Layer 4 of a small transformer language model trained on English Wikipedia (9 layers, counted from 0, width 128).
A neuron adds its activation times its output weights to the MLP's output. To switch it off is to set its activation to zero at one token and run the rest of the model.
A neuron's activation on a vector x is SiLU(gate . x + bias) times (in . x + bias), where the dot is the dot product.

Input weights of the MLP neurons that the questions are about. A number n stands for n times 0.00092.
n16 gate (bias -0.050): 77 46 -96 183 -3 -87 -7 -31 100 -169 18 4 3 167 29 -38 39 29 202 99 17 -114 10 56 -48 41 66 -155 -18 203 -38 -105 -68 178 48 24 -176 -61 -146 170 -75 35 197 151 -193 29 92 84 -200 -27 -36 127 17 -82 223 -3 -60 96 65 118 238 194 -113 -28 -61 18 35 -46 88 -191 212 -40 -99 158 -47 137 182 -51 -133 -179 -7 155 46 -109 -17 94 295 -108 22 -263 -13 6 -77 103 -51 26 10 -4 -35 -123 35 -119 180 -123 79 28 -42 153 -36 38 -3 46 24 -90 -92 -260 59 7 -124 -33 140 -91 -139 65 316 -21 158 88
n24 gate (bias 0.142): 13 -24 -38 45 94 -219 53 139 -47 -3 109 -212 15 43 49 0 -151 -93 -64 -36 39 98 25 130 -28 15 -22 -71 -185 85 13 -142 26 95 9 98 -87 -279 146 104 22 165 3 37 6 35 -53 70 -225 -139 -100 -142 -122 138 35 170 -113 69 -9 -116 31 -31 162 138 -39 132 117 -3 16 84 -17 -27 75 -7 -69 -12 0 12 -131 59 -24 242 19 41 -168 -98 123 -268 -27 -181 -50 6 67 61 -12 -180 111 -127 71 105 -144 0 123 -109 42 19 -80 3 112 143 159 33 -9 -133 -3 176 144 -107 176 185 36 -114 -6 -95 12 -144 -6 -56
n169 gate (bias -0.059): 20 -165 -110 44 40 22 73 111 -20 -20 -144 -281 -144 -35 147 -54 141 -71 50 -228 130 -205 93 -80 -223 -128 60 39 25 -164 -74 105 101 -51 176 -34 55 -139 -101 3 -30 41 55 137 -23 -62 30 0 230 -210 161 -144 -50 -48 52 -32 267 23 -66 -56 222 -50 92 141 -143 -210 -122 85 7 90 -43 141 -16 160 14 -67 10 -59 -73 -108 78 44 -34 -141 53 -7 -21 -30 132 -79 -9 121 39 -266 27 131 29 104 -45 216 0 61 84 -77 -51 -97 -82 14 49 213 -17 -119 13 55 7 -26 -259 -16 -25 39 7 56 -74 -295 -23 151 -53 -10
n233 gate (bias 0.082): 204 39 71 216 85 -6 47 -55 -127 117 -10 -73 113 47 -50 -240 -17 -184 -29 -85 -135 27 34 -33 -119 188 61 67 111 160 20 -25 192 -90 47 176 112 -81 17 120 -20 165 -83 13 31 -32 -81 -28 -86 -40 52 154 -142 228 -66 140 -46 13 61 -27 -67 -138 11 73 -50 210 14 59 -3 138 -122 -193 -215 121 18 45 -110 -7 20 -247 69 68 -45 -89 -61 66 -119 17 66 -63 19 -41 17 115 54 -127 177 -42 14 -49 163 90 -111 34 85 -113 -148 -123 143 207 37 66 51 76 60 119 208 -100 -213 247 78 83 41 181 -306 -44 -201 -7
n237 gate (bias 0.036): 48 -130 118 90 128 60 37 -78 88 7 76 55 7 -25 -141 156 -45 -54 22 -71 -199 112 -87 -258 -191 13 81 -7 -192 -3 148 67 -81 -7 -144 -92 -121 130 -72 -156 13 -130 177 -23 -34 16 -47 -103 139 29 -3 -10 -87 -97 -14 -16 157 140 -150 -109 -23 63 118 48 -116 24 24 200 -155 70 109 52 58 39 -71 125 119 -116 174 14 -150 -115 107 -126 292 39 31 50 252 -102 25 -9 16 -10 211 116 -73 56 -215 -282 76 -68 -60 -202 10 -27 -156 -49 -184 -140 74 39 -47 -111 63 176 -132 95 29 -179 235 155 -9 -150 53 -78 0 90
n248 gate (bias -0.042): -7 -68 102 -140 -11 69 -80 -39 21 -114 173 61 14 -7 -99 0 79 -89 -75 -155 -102 -166 136 -146 -24 -90 169 -117 -67 204 49 -55 212 -210 -66 -139 252 63 67 -78 24 199 -65 -24 -197 -26 108 -39 -22 129 -244 188 241 108 141 -224 205 -14 31 96 -83 66 -67 -65 -260 184 128 -57 36 -49 -78 111 -162 -77 122 97 69 -76 -98 47 -75 -102 -108 -76 -63 51 11 166 15 72 -105 29 58 51 136 -175 169 15 18 -204 -25 -61 -7 -112 -131 99 -17 -76 26 117 -116 -61 101 -115 174 -119 37 0 247 31 154 148 -178 -87 198 -130 -84 -104
n272 gate (bias -0.186): -29 143 -51 49 -97 -45 -64 80 43 28 -41 -58 -25 -30 -59 -100 -29 -133 -156 112 -96 -57 51 -174 139 78 174 45 -6 0 45 15 -74 -104 59 -158 -41 -62 -195 -80 -36 43 -130 -88 -11 -61 8 14 -48 -17 66 -210 88 0 -26 -38 -69 -271 -67 -89 45 101 -33 90 110 -76 -23 -110 0 -48 -76 -5 -68 -136 12 59 -124 173 -23 145 11 154 120 -27 20 136 -62 -73 122 -58 -51 74 150 0 -280 22 -106 -124 3 114 -41 -49 -16 -184 71 -225 3 -144 45 -3 -59 -63 -8 -269 100 63 -30 47 -32 5 83 -25 -120 -30 -11 -48 -17 -70
n302 gate (bias -0.019): 20 -16 -10 -162 116 120 78 -110 30 -45 -3 24 -29 132 -96 -43 75 -154 -43 136 -86 -142 -193 83 -148 166 -165 0 42 23 -13 97 155 114 -7 -67 68 -69 -160 -50 -72 -197 -99 -132 92 15 -10 -195 220 22 41 149 -102 66 68 38 208 19 49 203 16 173 -28 61 -137 241 40 84 67 -213 128 38 -149 7 59 -19 -7 -36 -43 -34 80 40 -68 -222 115 267 34 224 -11 26 -22 -70 87 -29 -59 -66 100 75 -7 -228 44 214 -176 7 -79 99 16 -31 -187 237 -92 -25 7 25 -65 105 -25 -100 -31 -213 55 -32 18 44 169 63 194 68
n16 in (bias -0.096): -43 33 65 -116 219 16 137 49 -182 59 26 38 100 -9 -30 71 -90 -99 -161 -11 113 -3 42 68 51 -22 31 -58 -57 -8 3 21 112 -23 -73 -126 38 0 100 -126 120 11 -130 -8 0 -111 -31 -69 156 60 -3 -32 -136 128 -181 146 66 -137 48 -3 -53 -65 -9 35 142 79 109 119 -55 93 -183 -74 -30 -109 30 -65 -253 173 178 50 -99 -97 67 74 -3 -111 -6 190 -124 92 -88 -126 19 -187 11 -43 -147 0 76 -9 -61 20 -140 113 68 6 96 -53 80 -6 -20 -66 -62 96 47 173 81 -75 105 -68 -3 8 26 -24 -202 23 -142 -39
n24 in (bias -0.021): -35 54 146 -82 -19 -6 86 34 12 6 22 -54 -124 -209 26 -147 0 -59 -9 104 48 -3 65 3 -120 -21 -78 -21 -55 -263 -208 88 -132 132 163 160 -32 0 -19 -119 -95 -50 -145 27 170 72 -3 41 7 96 -84 -127 108 148 111 -71 81 9 -119 -103 64 -77 -36 22 -107 96 -22 -79 -44 -206 74 74 101 -16 140 79 -119 -82 -176 -109 27 3 70 -35 -145 -12 -147 43 33 70 -35 -83 -133 -255 22 15 27 22 -134 -124 -148 19 -69 -15 59 -59 -20 -128 -149 -85 25 42 101 -6 86 -15 -12 30 106 60 -16 -143 -186 162 -21 112 409 -144
n169 in (bias -0.052): 14 173 3 124 -105 63 -100 -82 -14 113 45 66 235 -32 -99 112 -59 190 -3 126 -154 75 87 63 201 106 44 -136 -43 67 -10 -4 162 113 23 55 76 -113 126 31 37 -24 210 -217 -34 -41 -50 -223 -132 69 32 170 -13 132 -222 -48 -194 -49 -47 43 -100 170 -14 -3 214 -59 -34 59 -35 67 -140 -110 -155 141 7 102 -63 -37 -144 84 26 20 14 -47 50 76 -157 166 -209 59 -6 -22 17 -43 -121 -52 40 136 -94 45 155 -110 -25 262 136 -145 -79 213 -7 75 77 -107 -261 -29 -153 -101 -16 -208 135 75 67 -208 -155 3 33 159 -17 -60
n233 in (bias 0.033): 46 117 219 -138 77 68 144 11 -189 -24 -36 36 27 172 83 -102 -36 -15 -126 37 -121 -10 14 95 277 -21 -52 82 0 115 118 -4 47 -81 207 -28 18 -155 0 -10 -86 -56 78 -20 -66 246 -48 7 73 -293 -23 -18 201 -143 -211 -123 -162 -40 -72 -24 -89 89 -18 -54 87 -204 119 14 -18 17 -77 -87 -110 14 -37 49 325 -41 -48 -267 -155 157 -107 3 79 -17 -126 -68 115 -51 59 -119 99 158 159 -80 24 -40 -61 62 -32 78 -6 -163 100 -202 -170 -169 240 -98 -69 50 -114 168 136 98 139 -85 79 151 -80 221 138 10 -17 -73 167 -14
n237 in (bias -0.107): 292 -173 -38 -87 -88 -41 9 6 54 68 -45 29 15 59 -92 -225 142 -27 67 63 12 -95 103 -79 -12 -49 -85 -9 86 -69 -56 63 85 -79 -41 -44 -61 6 187 47 269 63 88 116 66 187 287 147 242 -149 109 -100 166 -150 29 -6 -85 79 -62 116 59 -22 7 81 140 -35 -165 -74 -35 -78 52 -27 -174 95 -43 -86 98 -22 47 192 -137 72 -223 144 171 -21 -23 89 -104 -77 -47 -110 -40 64 19 -111 74 -49 -29 -10 -48 118 -108 -28 -27 -31 77 146 -125 121 16 -33 9 15 -26 -36 -75 -205 209 197 26 -61 20 -95 -74 -38 6 -87
n248 in (bias 0.013): 283 17 -51 274 -87 -3 -89 -66 84 189 0 -19 -121 -19 53 77 168 27 -105 -3 -200 142 -169 -63 4 -11 -18 -121 206 -40 -11 57 -113 95 -90 88 -4 68 -139 40 -18 48 -211 7 -112 -3 -314 -100 -61 105 7 -22 -25 -76 -78 -80 -233 42 122 -7 -50 183 42 -41 38 149 33 156 211 -158 -43 227 -38 30 42 117 109 -4 173 113 -4 163 37 -20 -130 156 251 -64 27 50 116 -232 -163 -35 54 24 -11 -23 -254 -166 33 -85 -132 -141 -21 -95 27 -75 4 -88 -87 143 108 73 123 -49 100 -124 -475 -46 -53 107 70 141 115 65 -11 -50
n272 in (bias 0.177): -32 215 -72 50 201 -75 93 69 -23 130 29 6 73 307 146 -9 206 -15 -13 -49 0 -35 162 -25 103 -62 -11 -191 -148 63 143 96 57 142 17 -23 -21 -59 58 -40 164 -75 -128 17 86 -115 23 15 24 -36 102 -168 125 0 138 -25 33 -22 -48 17 20 31 -48 85 -21 -109 61 -56 132 99 58 94 3 -21 90 -54 134 87 117 71 75 -6 65 -51 97 95 35 191 -31 -112 113 199 -45 86 128 200 -87 -36 -50 29 -137 23 96 -37 -3 -9 138 12 36 -20 54 -88 -130 -33 139 75 36 -20 27 -8 81 101 -26 -65 -88 -92 -114 206
n302 in (bias -0.103): -21 -88 -79 132 62 25 185 104 -174 23 45 -84 -6 -49 73 148 -36 -12 -27 20 148 -15 -79 154 -73 52 -235 26 68 -29 -73 102 186 146 137 -166 126 64 -119 -56 12 6 40 -17 97 -131 61 -9 22 34 76 118 -155 -53 12 -45 9 -119 49 -235 17 0 -133 21 -3 -78 127 36 33 32 16 -17 -110 -131 -40 75 158 -92 -242 -88 9 -35 54 -165 17 177 -30 -14 -31 80 -91 -65 75 65 -64 -118 -101 12 9 -52 -149 238 -96 44 -70 -156 41 119 -135 -50 102 54 3 -20 139 34 -109 74 -111 -173 110 -26 57 -61 -130 73 6 183

Output weights of the MLP neurons that the questions are about. A number n stands for n times 0.00048.
n16: 109 173 84 90 -182 -57 -83 -42 137 -52 89 -67 -67 147 228 135 112 193 149 -3 74 14 -61 -13 -103 163 135 -288 -81 123 -30 -175 -99 130 76 47 -190 -18 -84 63 74 -79 112 114 -158 -17 -74 -26 -165 78 -13 205 -13 -20 138 -204 -240 36 -62 88 151 175 18 -83 -68 -133 -24 -24 -10 -97 33 -125 -53 190 -106 118 104 -77 -3 -73 164 94 64 21 -151 143 51 -274 74 -205 -29 -68 -147 -40 28 -37 184 18 -70 -262 32 86 86 -40 31 -101 -57 -21 -102 91 85 51 40 -88 -172 -272 -7 65 -92 -4 -16 20 7 -42 235 -21 141 64
n24: -119 -195 -206 49 10 46 -47 62 87 48 -111 62 94 179 135 21 57 207 9 -31 -71 204 105 6 -38 46 22 -53 113 11 100 70 0 -67 -198 -214 7 -10 179 52 110 89 15 -241 -199 -135 -36 0 -109 -215 -87 -108 -174 -62 -207 64 7 18 -69 85 18 -162 27 46 -50 -9 -3 -3 -33 -141 -143 103 -176 85 42 -147 186 -54 -66 129 -104 26 106 -51 123 106 132 -180 -114 -25 173 30 120 120 -58 -25 215 -50 137 80 -29 29 32 -103 26 6 56 -71 36 126 111 53 -80 3 -42 52 105 -82 55 110 102 -104 92 -68 23 -251 78 128
n169: -107 -176 -3 -125 115 55 -70 137 167 25 -7 -27 -133 68 91 -228 131 -56 28 159 55 15 79 55 -473 -149 35 152 128 43 137 -20 -57 -108 130 -75 154 106 -140 78 -34 -252 -134 186 -41 -138 325 -23 40 -28 7 3 -91 -136 -32 260 79 49 17 -50 -107 -185 60 101 -37 -101 -48 149 16 -293 75 -60 17 176 98 -113 -85 -120 76 160 59 -3 -65 95 49 68 -79 99 -11 7 0 182 84 -98 -64 -38 -148 -95 79 14 65 28 -66 -29 -16 -168 103 -39 -18 26 140 -45 -66 69 -108 210 -44 38 -181 153 -139 146 -123 7 -75 -4 -104 16
n233: 186 28 -229 103 95 -162 -59 33 251 14 102 21 -131 -109 26 -85 42 -25 22 -53 31 -56 -4 83 -216 24 -160 -45 -92 -187 129 -20 -132 85 -142 -28 58 -44 138 -48 -45 -36 -79 134 -21 17 -46 92 -103 144 38 -20 -286 55 -73 -107 29 -63 175 95 -203 -94 -46 164 -7 -173 181 -56 123 -9 131 152 96 -21 -212 3 21 -131 109 285 -18 -181 162 36 42 -164 84 4 -72 197 -166 140 -122 7 86 157 -72 69 -80 75 -131 -4 173 89 -32 69 0 68 -145 -94 -207 199 0 -27 -52 -101 31 -4 271 65 217 -7 -146 -29 253 7 -4 -99
n237: 68 -94 -93 -3 98 -79 -189 -148 -38 -93 -29 55 -151 -258 -123 104 -165 -20 -36 16 74 62 -31 26 148 -13 13 -55 14 77 210 98 107 49 -281 -106 209 24 -61 -48 -29 -191 55 47 32 52 -3 52 233 46 68 72 -158 -121 41 -3 54 -31 -215 63 -28 -132 155 70 -213 46 97 273 -28 -255 99 110 45 3 -25 103 -80 -9 -3 -137 -36 27 85 126 155 -222 91 156 201 -93 -42 -51 -24 -156 80 23 106 -14 -13 -227 189 63 -23 -227 -110 -19 -122 -119 -40 -124 -24 97 10 31 15 -67 131 42 -88 20 121 104 10 -10 168 -27 74 -3
n248: -26 -11 0 161 133 -100 -77 -68 -33 112 144 -40 212 -87 -50 131 -62 81 83 -219 -43 19 66 -231 37 -57 -67 95 -16 -91 208 -96 102 22 178 68 83 -158 -11 136 -207 152 -41 -210 76 80 31 7 173 -110 -36 143 -32 -97 -27 -152 110 -38 4 -165 -141 87 -8 46 -124 -106 -215 -175 38 -205 -180 32 115 -110 28 -229 -4 286 -22 56 -26 -37 50 275 36 -110 22 -190 26 68 -260 188 282 -4 -15 69 -93 39 -64 -178 -49 33 188 -302 107 -80 7 190 -117 91 -91 -128 -31 105 -38 -56 72 51 286 -23 -84 132 -122 -30 223 73 30 107
n272: -3 0 36 -35 -177 32 -58 -88 127 62 52 42 -175 -225 -130 -91 -9 -132 -121 139 -152 -125 -51 -137 80 71 209 141 -3 51 85 -164 -161 -24 -15 -71 13 283 -128 -33 -93 184 -117 23 36 54 74 -17 -25 -124 183 -107 109 95 -28 -61 9 -58 113 15 128 51 -56 100 48 46 -90 6 -17 23 -12 131 89 -9 29 21 -78 82 36 121 -52 -6 -79 172 -92 150 9 -157 69 173 -124 64 170 -115 -84 -3 173 -110 13 129 44 -58 -82 -35 -55 -120 -183 18 115 92 -72 -12 129 -173 -32 140 -15 79 -41 56 6 -167 -43 -68 156 -67 88 -80
n302: -26 19 -79 -169 113 57 -255 -120 66 26 29 -6 -30 53 67 -3 -77 58 3 93 89 -75 -203 92 -36 170 26 -58 -105 -7 56 -93 -12 78 75 -133 -57 -122 -110 16 -77 -78 -136 25 108 48 -52 -151 81 97 -245 21 -62 -107 80 42 150 43 18 213 -53 16 31 -22 27 -29 70 0 -95 24 123 -121 -148 16 -12 -61 -44 -3 -94 -17 45 80 118 -10 188 120 224 186 3 -25 121 -30 272 113 -204 -19 -20 -123 30 -146 90 -26 -19 27 12 73 32 -62 -202 163 -100 -141 34 172 -5 -92 113 -263 -118 -169 -147 -100 42 20 348 -74 213 -42

Each question names a token from some text and the token that comes next. It shows the vector x that enters the MLP there. A number n stands for n times 0.017.

Then comes g, the gradient of the next token's log-probability with respect to the MLP's output, scaled to length 1. A neuron's effect is roughly proportional to its activation times (output weights . g). A number n stands for n times 0.00074.

" the", then " Star"
x: 65 -83 28 -25 -137 90 3 12 55 102 -48 46 12 -91 -17 -134 -84 -17 -16 -60 104 -41 17 -81 32 -46 29 -77 110 79 99 63 12 -60 30 -34 -13 -37 -10 -43 -4 14 -89 17 -82 102 23 10 -26 -24 42 39 2 -50 -53 44 128 67 76 -53 -33 107 -37 96 -21 -44 -5 103 -29 -59 13 -2 -20 -43 -81 -13 10 -79 164 14 4 99 46 52 70 47 4 -18 3 7 16 -18 62 -62 -126 22 55 -174 15 -20 -14 16 15 34 9 2 -22 72 -39 10 102 121 -120 -58 -476 151 -22 28 -32 57 69 38 16 -86 65 14 132 -77
g: -43 -70 -189 45 225 22 -352 -21 -51 -163 43 -53 7 56 8 284 19 0 112 100 72 25 -278 -101 -72 -7 -25 -61 19 -88 115 16 93 205 105 -248 29 -13 -76 -30 -35 10 96 -7 -14 -121 -80 -110 137 46 -25 75 77 -9 -44 -44 -201 34 144 -185 24 -135 79 -16 91 -111 -170 134 86 34 222 -19 -97 2 105 -179 -130 60 -50 -109 7 60 -42 21 113 -69 80 304 85 85 -11 104 31 51 -72 16 -31 83 138 -153 -129 62 -324 76 -120 150 -53 -265 -97 73 21 26 -51 127 -145 176 -155 101 188 -41 -31 -254 -28 279 84 136 40 132
Which neuron, switched off, raises the next token's probability most? n302

" for", then " their"
x: 57 -117 -45 -30 -40 19 -30 116 54 127 84 -71 -35 56 -47 -125 11 6 0 43 -5 -1 -33 -126 111 -154 -7 36 46 17 92 -147 -134 -88 69 36 7 33 9 -117 -44 38 -72 -60 68 -48 -50 27 -117 89 26 5 108 65 5 61 47 25 104 -44 -92 80 79 33 -28 -90 -42 -5 60 -39 31 57 -150 79 -48 -6 2 -14 9 142 -7 31 -7 191 -57 149 42 -19 -77 27 216 -108 77 -116 -5 -33 120 -112 -14 -120 95 22 -213 -25 16 11 -135 90 -69 24 -79 100 82 -42 -318 -40 22 41 -2 67 9 -18 102 -85 115 31 85 11
g: -126 87 218 -182 132 -105 190 -131 -28 -49 87 -122 -120 181 -124 -10 -13 160 -22 21 -126 -78 -34 57 -16 -221 19 88 -81 93 -245 -112 207 -78 -69 1 -6 64 21 -128 218 -20 78 7 122 -83 37 53 -31 -163 -217 -95 -81 156 18 85 160 53 104 -127 -72 46 -6 -157 33 -34 116 -18 -93 121 -89 20 1 -122 230 -117 145 113 -39 -16 -28 -132 -4 -28 -214 -14 -38 -257 71 -27 -162 132 213 12 -44 279 -54 7 -107 -136 45 -25 3 -80 173 123 -89 297 69 115 29 -185 227 -268 -198 90 -89 38 121 8 104 43 -67 -19 -7 180 186 -36
Which two neurons, each switched off alone, lower its probability most, in order? n248, n302

" their", then " final"
x: 40 -105 -17 63 -184 -10 29 24 76 35 -69 68 9 12 78 -73 -123 -9 27 -25 178 -51 26 -75 -41 -62 -10 -88 183 55 -9 -12 44 -119 39 71 -62 -53 0 -64 4 53 -30 1 -46 44 21 36 -216 -66 110 67 -13 48 -84 8 118 -14 21 -34 -58 50 57 102 -9 -16 -22 -42 62 -78 -13 -127 -57 -36 -50 57 71 -27 11 165 -83 83 109 118 -23 63 29 -112 50 19 100 -5 60 -42 -94 28 84 -96 -50 -131 -28 78 -95 104 14 -71 -36 67 -6 -23 28 80 -49 -115 -378 25 24 14 13 105 21 -16 48 6 30 -8 201 46
g: 97 -98 -88 42 143 2 180 99 122 -120 -268 62 51 51 9 169 97 -51 -112 -70 143 -148 77 124 -65 -278 -41 -25 15 -69 46 12 281 -64 16 105 -26 -240 33 -212 -104 164 -69 147 -17 216 155 98 143 240 105 109 116 -335 -79 123 -45 145 33 26 -78 89 47 13 -189 20 -40 -205 -88 -115 -136 42 1 -17 40 -3 -395 -126 -39 -48 -166 127 -46 -60 26 1 64 66 264 121 -14 -41 78 -123 23 47 -19 -49 33 118 65 38 -74 -177 169 112 81 45 12 220 11 67 -57 -180 59 24 -33 -95 -36 -144 -36 -100 -152 94 -99 -73 -133 -4
Which two neurons, each switched off alone, lower its probability most, in order? n16, n272

" one", then " of"
x: -120 -76 11 19 -163 1 6 108 54 49 -71 -11 25 26 -50 54 29 6 -78 39 27 19 47 -107 126 -22 -100 -27 -10 15 189 -186 -54 6 107 35 -93 -32 4 -132 8 139 -3 -57 -37 -83 32 -32 -127 -87 152 91 6 -32 65 -80 131 -65 21 -75 -2 -34 25 219 -101 35 68 59 59 -1 35 -59 -89 130 -96 -15 86 -92 14 119 -60 57 27 -21 -66 81 -8 -146 -96 21 -11 116 54 -11 -167 46 40 12 14 -30 47 -66 -114 54 -73 -28 -126 92 104 -56 128 121 9 -111 -269 161 -33 115 42 43 -122 19 47 -35 97 -93 70 78
g: -135 124 87 73 8 -65 -91 56 167 -50 -96 -153 60 -12 -26 358 -142 -45 0 74 31 -21 -9 -55 -43 -69 21 174 -71 129 108 -79 -318 -20 -69 -256 -25 -41 -57 163 -71 82 -49 280 -103 181 189 -406 49 -28 -76 6 104 13 241 16 168 -115 103 231 -73 -57 126 189 141 -224 -75 -96 39 -16 -23 31 16 37 73 -94 -4 87 23 -199 5 59 -11 -112 53 -81 9 -52 11 -37 163 -16 107 26 97 -53 31 -157 -148 -23 132 -222 -75 -196 -223 62 -117 214 43 -96 36 49 17 21 73 -48 22 77 106 -136 -49 -99 208 115 -196 8 31 -32
Which neuron, switched off, lowers the next token's probability most? n24

"ad", then "ise"
x: 123 -27 13 -46 -130 231 49 -7 54 10 -77 -66 -63 -30 -231 23 -65 -61 -67 -70 -83 24 -225 8 42 147 -31 34 -76 175 80 -52 -42 34 -87 72 49 136 26 -178 -17 144 -60 98 -150 -60 -9 -101 -154 -94 35 34 -6 53 5 -85 165 16 18 14 -19 -6 201 -38 41 -40 -25 52 -9 51 -62 5 -26 97 13 87 -51 21 129 -47 69 98 -157 293 -16 -46 41 -119 177 38 -65 -54 -42 -6 32 42 -59 86 14 125 -93 -59 -86 5 -37 5 -50 13 112 -121 27 13 67 -58 -29 62 -17 -72 -24 -15 -104 -22 67 103 81 11 88 -30
g: 96 -76 27 -34 -23 -39 -184 78 12 54 82 177 -100 -53 -6 -131 -87 -126 -12 -26 -92 25 15 334 -223 109 -62 -9 341 -110 91 -18 293 -130 -41 78 -172 125 -23 -213 102 -59 -73 57 -106 166 -60 -23 49 -90 -26 41 -56 6 -19 -65 76 108 115 -126 54 -178 -164 249 -39 15 -49 -102 185 190 -197 -100 8 230 269 -68 86 104 148 33 68 -47 -107 -107 -164 226 8 63 92 -230 70 20 13 -88 12 -201 32 -150 -176 239 12 -75 -107 11 56 -161 -30 -39 -126 40 150 -131 -62 -59 183 32 -61 -167 -21 -48 -36 179 72 83 -44 23 -12 134
Which neuron, switched off, lowers the next token's probability most? n237

"ren", then "ce"
x: -57 -24 97 -144 -73 -20 140 -32 -50 91 -8 -108 -23 -102 -86 22 -127 -76 59 123 -55 -167 -185 -179 134 26 -16 91 37 157 -25 -63 37 -32 23 -1 149 78 39 24 -100 127 -27 108 62 -141 -68 -17 -53 90 6 81 88 96 95 -76 144 -132 29 -100 48 -145 73 0 26 -151 -1 -68 5 82 -49 -93 -15 96 23 51 52 -30 17 72 -38 67 52 139 -112 69 7 24 118 -19 -10 -10 5 -38 -25 -18 -15 -169 121 -18 -7 -26 -21 49 -62 31 -248 112 162 -141 -21 76 77 -3 -111 43 -22 90 -12 95 -34 117 -145 -87 115 -21 -5 77
g: 154 -119 -121 -39 36 -133 -103 32 -27 131 82 -30 -126 72 26 2 268 -58 -84 -119 -156 101 191 -3 30 11 -49 -211 123 -166 68 23 -162 74 -61 -169 108 223 -147 -212 95 22 -48 11 -43 -142 26 -23 81 180 23 103 151 -123 -39 -222 -190 85 -164 -112 52 -29 -307 -98 115 73 132 203 -41 60 -105 27 -146 84 94 217 34 -86 244 -106 61 27 3 -7 159 283 -87 68 9 -96 -14 -52 75 -30 16 43 -124 -264 96 -66 85 -214 -123 113 -68 70 147 70 16 -40 134 55 62 -74 125 -232 -185 21 1 25 143 19 89 -134 206 159 -61 -61
Which neuron, switched off, lowers the next token's probability most? n248

" B", then "ac"
x: 46 71 60 -34 3 29 21 -55 163 45 -103 -187 6 62 -3 -125 134 25 -41 31 65 31 -192 18 123 69 111 -34 -55 171 -2 -43 -53 -87 77 9 73 90 -56 -92 87 78 -122 -101 16 -98 66 57 10 27 45 -6 19 56 -22 21 117 45 12 9 28 -67 -60 13 -72 -36 57 52 -88 -311 -3 40 60 34 -53 -75 -5 -21 16 -63 -62 -118 16 128 -23 37 38 -113 47 -29 115 -84 94 134 -94 -9 125 -118 60 -72 15 5 -78 -118 -22 -36 -70 -48 167 -14 122 106 -40 -78 -148 131 -16 17 -123 60 11 -44 -83 201 -38 -47 32 -38
g: -71 -42 75 -168 -92 -85 129 133 251 -12 -158 42 4 -180 30 89 16 -156 33 80 68 41 -60 -7 144 76 -52 1 143 -26 139 -142 7 -161 94 51 -92 76 237 221 35 -12 77 21 -117 -218 34 -10 -18 294 215 -58 -1 75 -73 -158 48 5 181 90 -277 -65 47 -12 -222 -88 -177 -191 -72 18 -146 -71 185 177 -187 29 33 -228 107 200 146 65 -47 135 75 -97 -13 150 -108 -148 -124 -80 -15 56 56 -135 -163 -102 61 186 91 -50 14 23 187 -1 99 -57 -113 -9 -126 196 -148 -119 25 -106 57 85 -46 101 226 -105 -179 -40 -104 148 48 -133
Which neuron, switched off, lowers the next token's probability most? n233

"-", then " D"
x: -8 -57 102 6 -39 -4 -55 32 6 -119 -16 42 -69 -16 -70 4 -108 -25 -91 -116 174 -66 -74 -42 56 12 29 -1 42 -83 162 73 70 -18 28 38 59 -33 -153 -108 86 6 -58 2 -62 -20 -9 49 -101 -69 -26 99 92 40 -80 30 112 -43 86 -54 6 114 106 48 27 -127 37 47 41 23 189 -25 -12 -15 -105 -41 -2 -47 -65 -83 -74 68 10 52 89 63 38 104 -19 127 136 34 204 -58 -6 -122 59 -66 54 -41 -51 9 -25 43 -65 101 -37 -41 36 -36 -32 159 -127 -9 -345 161 11 54 -103 -1 33 -14 -4 -68 -4 -55 74 22
g: 20 77 -36 52 -61 141 -33 -261 -5 -29 -166 90 -114 -46 77 -65 115 305 -11 -145 55 -136 74 23 -118 -234 -62 -63 -128 -259 -74 60 8 -35 -4 -8 -190 -131 180 -35 -42 -62 -49 19 -115 10 111 -26 -175 59 28 -27 -20 196 -6 18 -44 -159 112 111 -83 -172 118 112 -22 -121 -60 -59 -32 176 174 -93 -209 -330 -48 55 -250 -38 -69 14 -9 -60 116 181 166 32 117 173 78 99 -92 122 7 -20 104 112 -223 21 79 -48 90 68 236 139 53 65 -85 104 -170 24 42 203 -164 45 14 -46 231 16 -58 34 -85 70 -48 -7 229 214 -192 190
Which neuron, switched off, lowers the next token's probability most? n302

" when", then " he"
x: -9 -42 75 -49 -28 75 -19 83 52 66 -114 -28 -42 -57 -120 -160 91 33 -112 131 4 -44 -61 -105 14 88 5 -81 62 53 64 -150 -46 -119 -28 27 -75 113 -44 -100 -165 7 -20 -51 -11 7 13 96 -50 -45 44 -21 69 16 -51 161 178 -30 80 48 17 23 67 172 111 17 -47 -54 -30 51 69 10 -43 148 -70 -145 3 117 -37 37 -88 58 -40 11 7 31 -22 -114 -66 -57 232 61 117 14 12 -85 53 -31 83 -57 -36 50 -50 -24 79 64 -73 -65 9 38 -87 83 -15 64 -329 54 77 -51 -31 74 3 -69 -8 -49 96 -22 130 -109
g: 104 -226 108 -100 -79 21 202 -89 -68 169 -184 98 115 -88 80 -38 -155 -4 -116 62 91 -70 203 59 83 104 -163 -162 42 -1 11 143 -31 -140 125 24 -52 -128 -55 198 -80 -109 229 288 -85 95 24 247 230 44 80 -121 -41 70 167 -42 11 -187 184 -148 71 -95 72 93 -20 19 -75 -178 57 -52 -68 -164 -135 75 -13 -144 126 -3 -53 16 -45 115 -195 -59 -27 14 -15 -126 130 -55 94 -105 -65 24 -253 -212 29 60 41 136 -186 35 13 25 93 -235 141 -81 415 114 2 -111 -85 35 23 170 4 -27 -5 73 -99 116 -114 -43 -90 -18 18 -149
Which neuron, switched off, lowers the next token's probability most? n302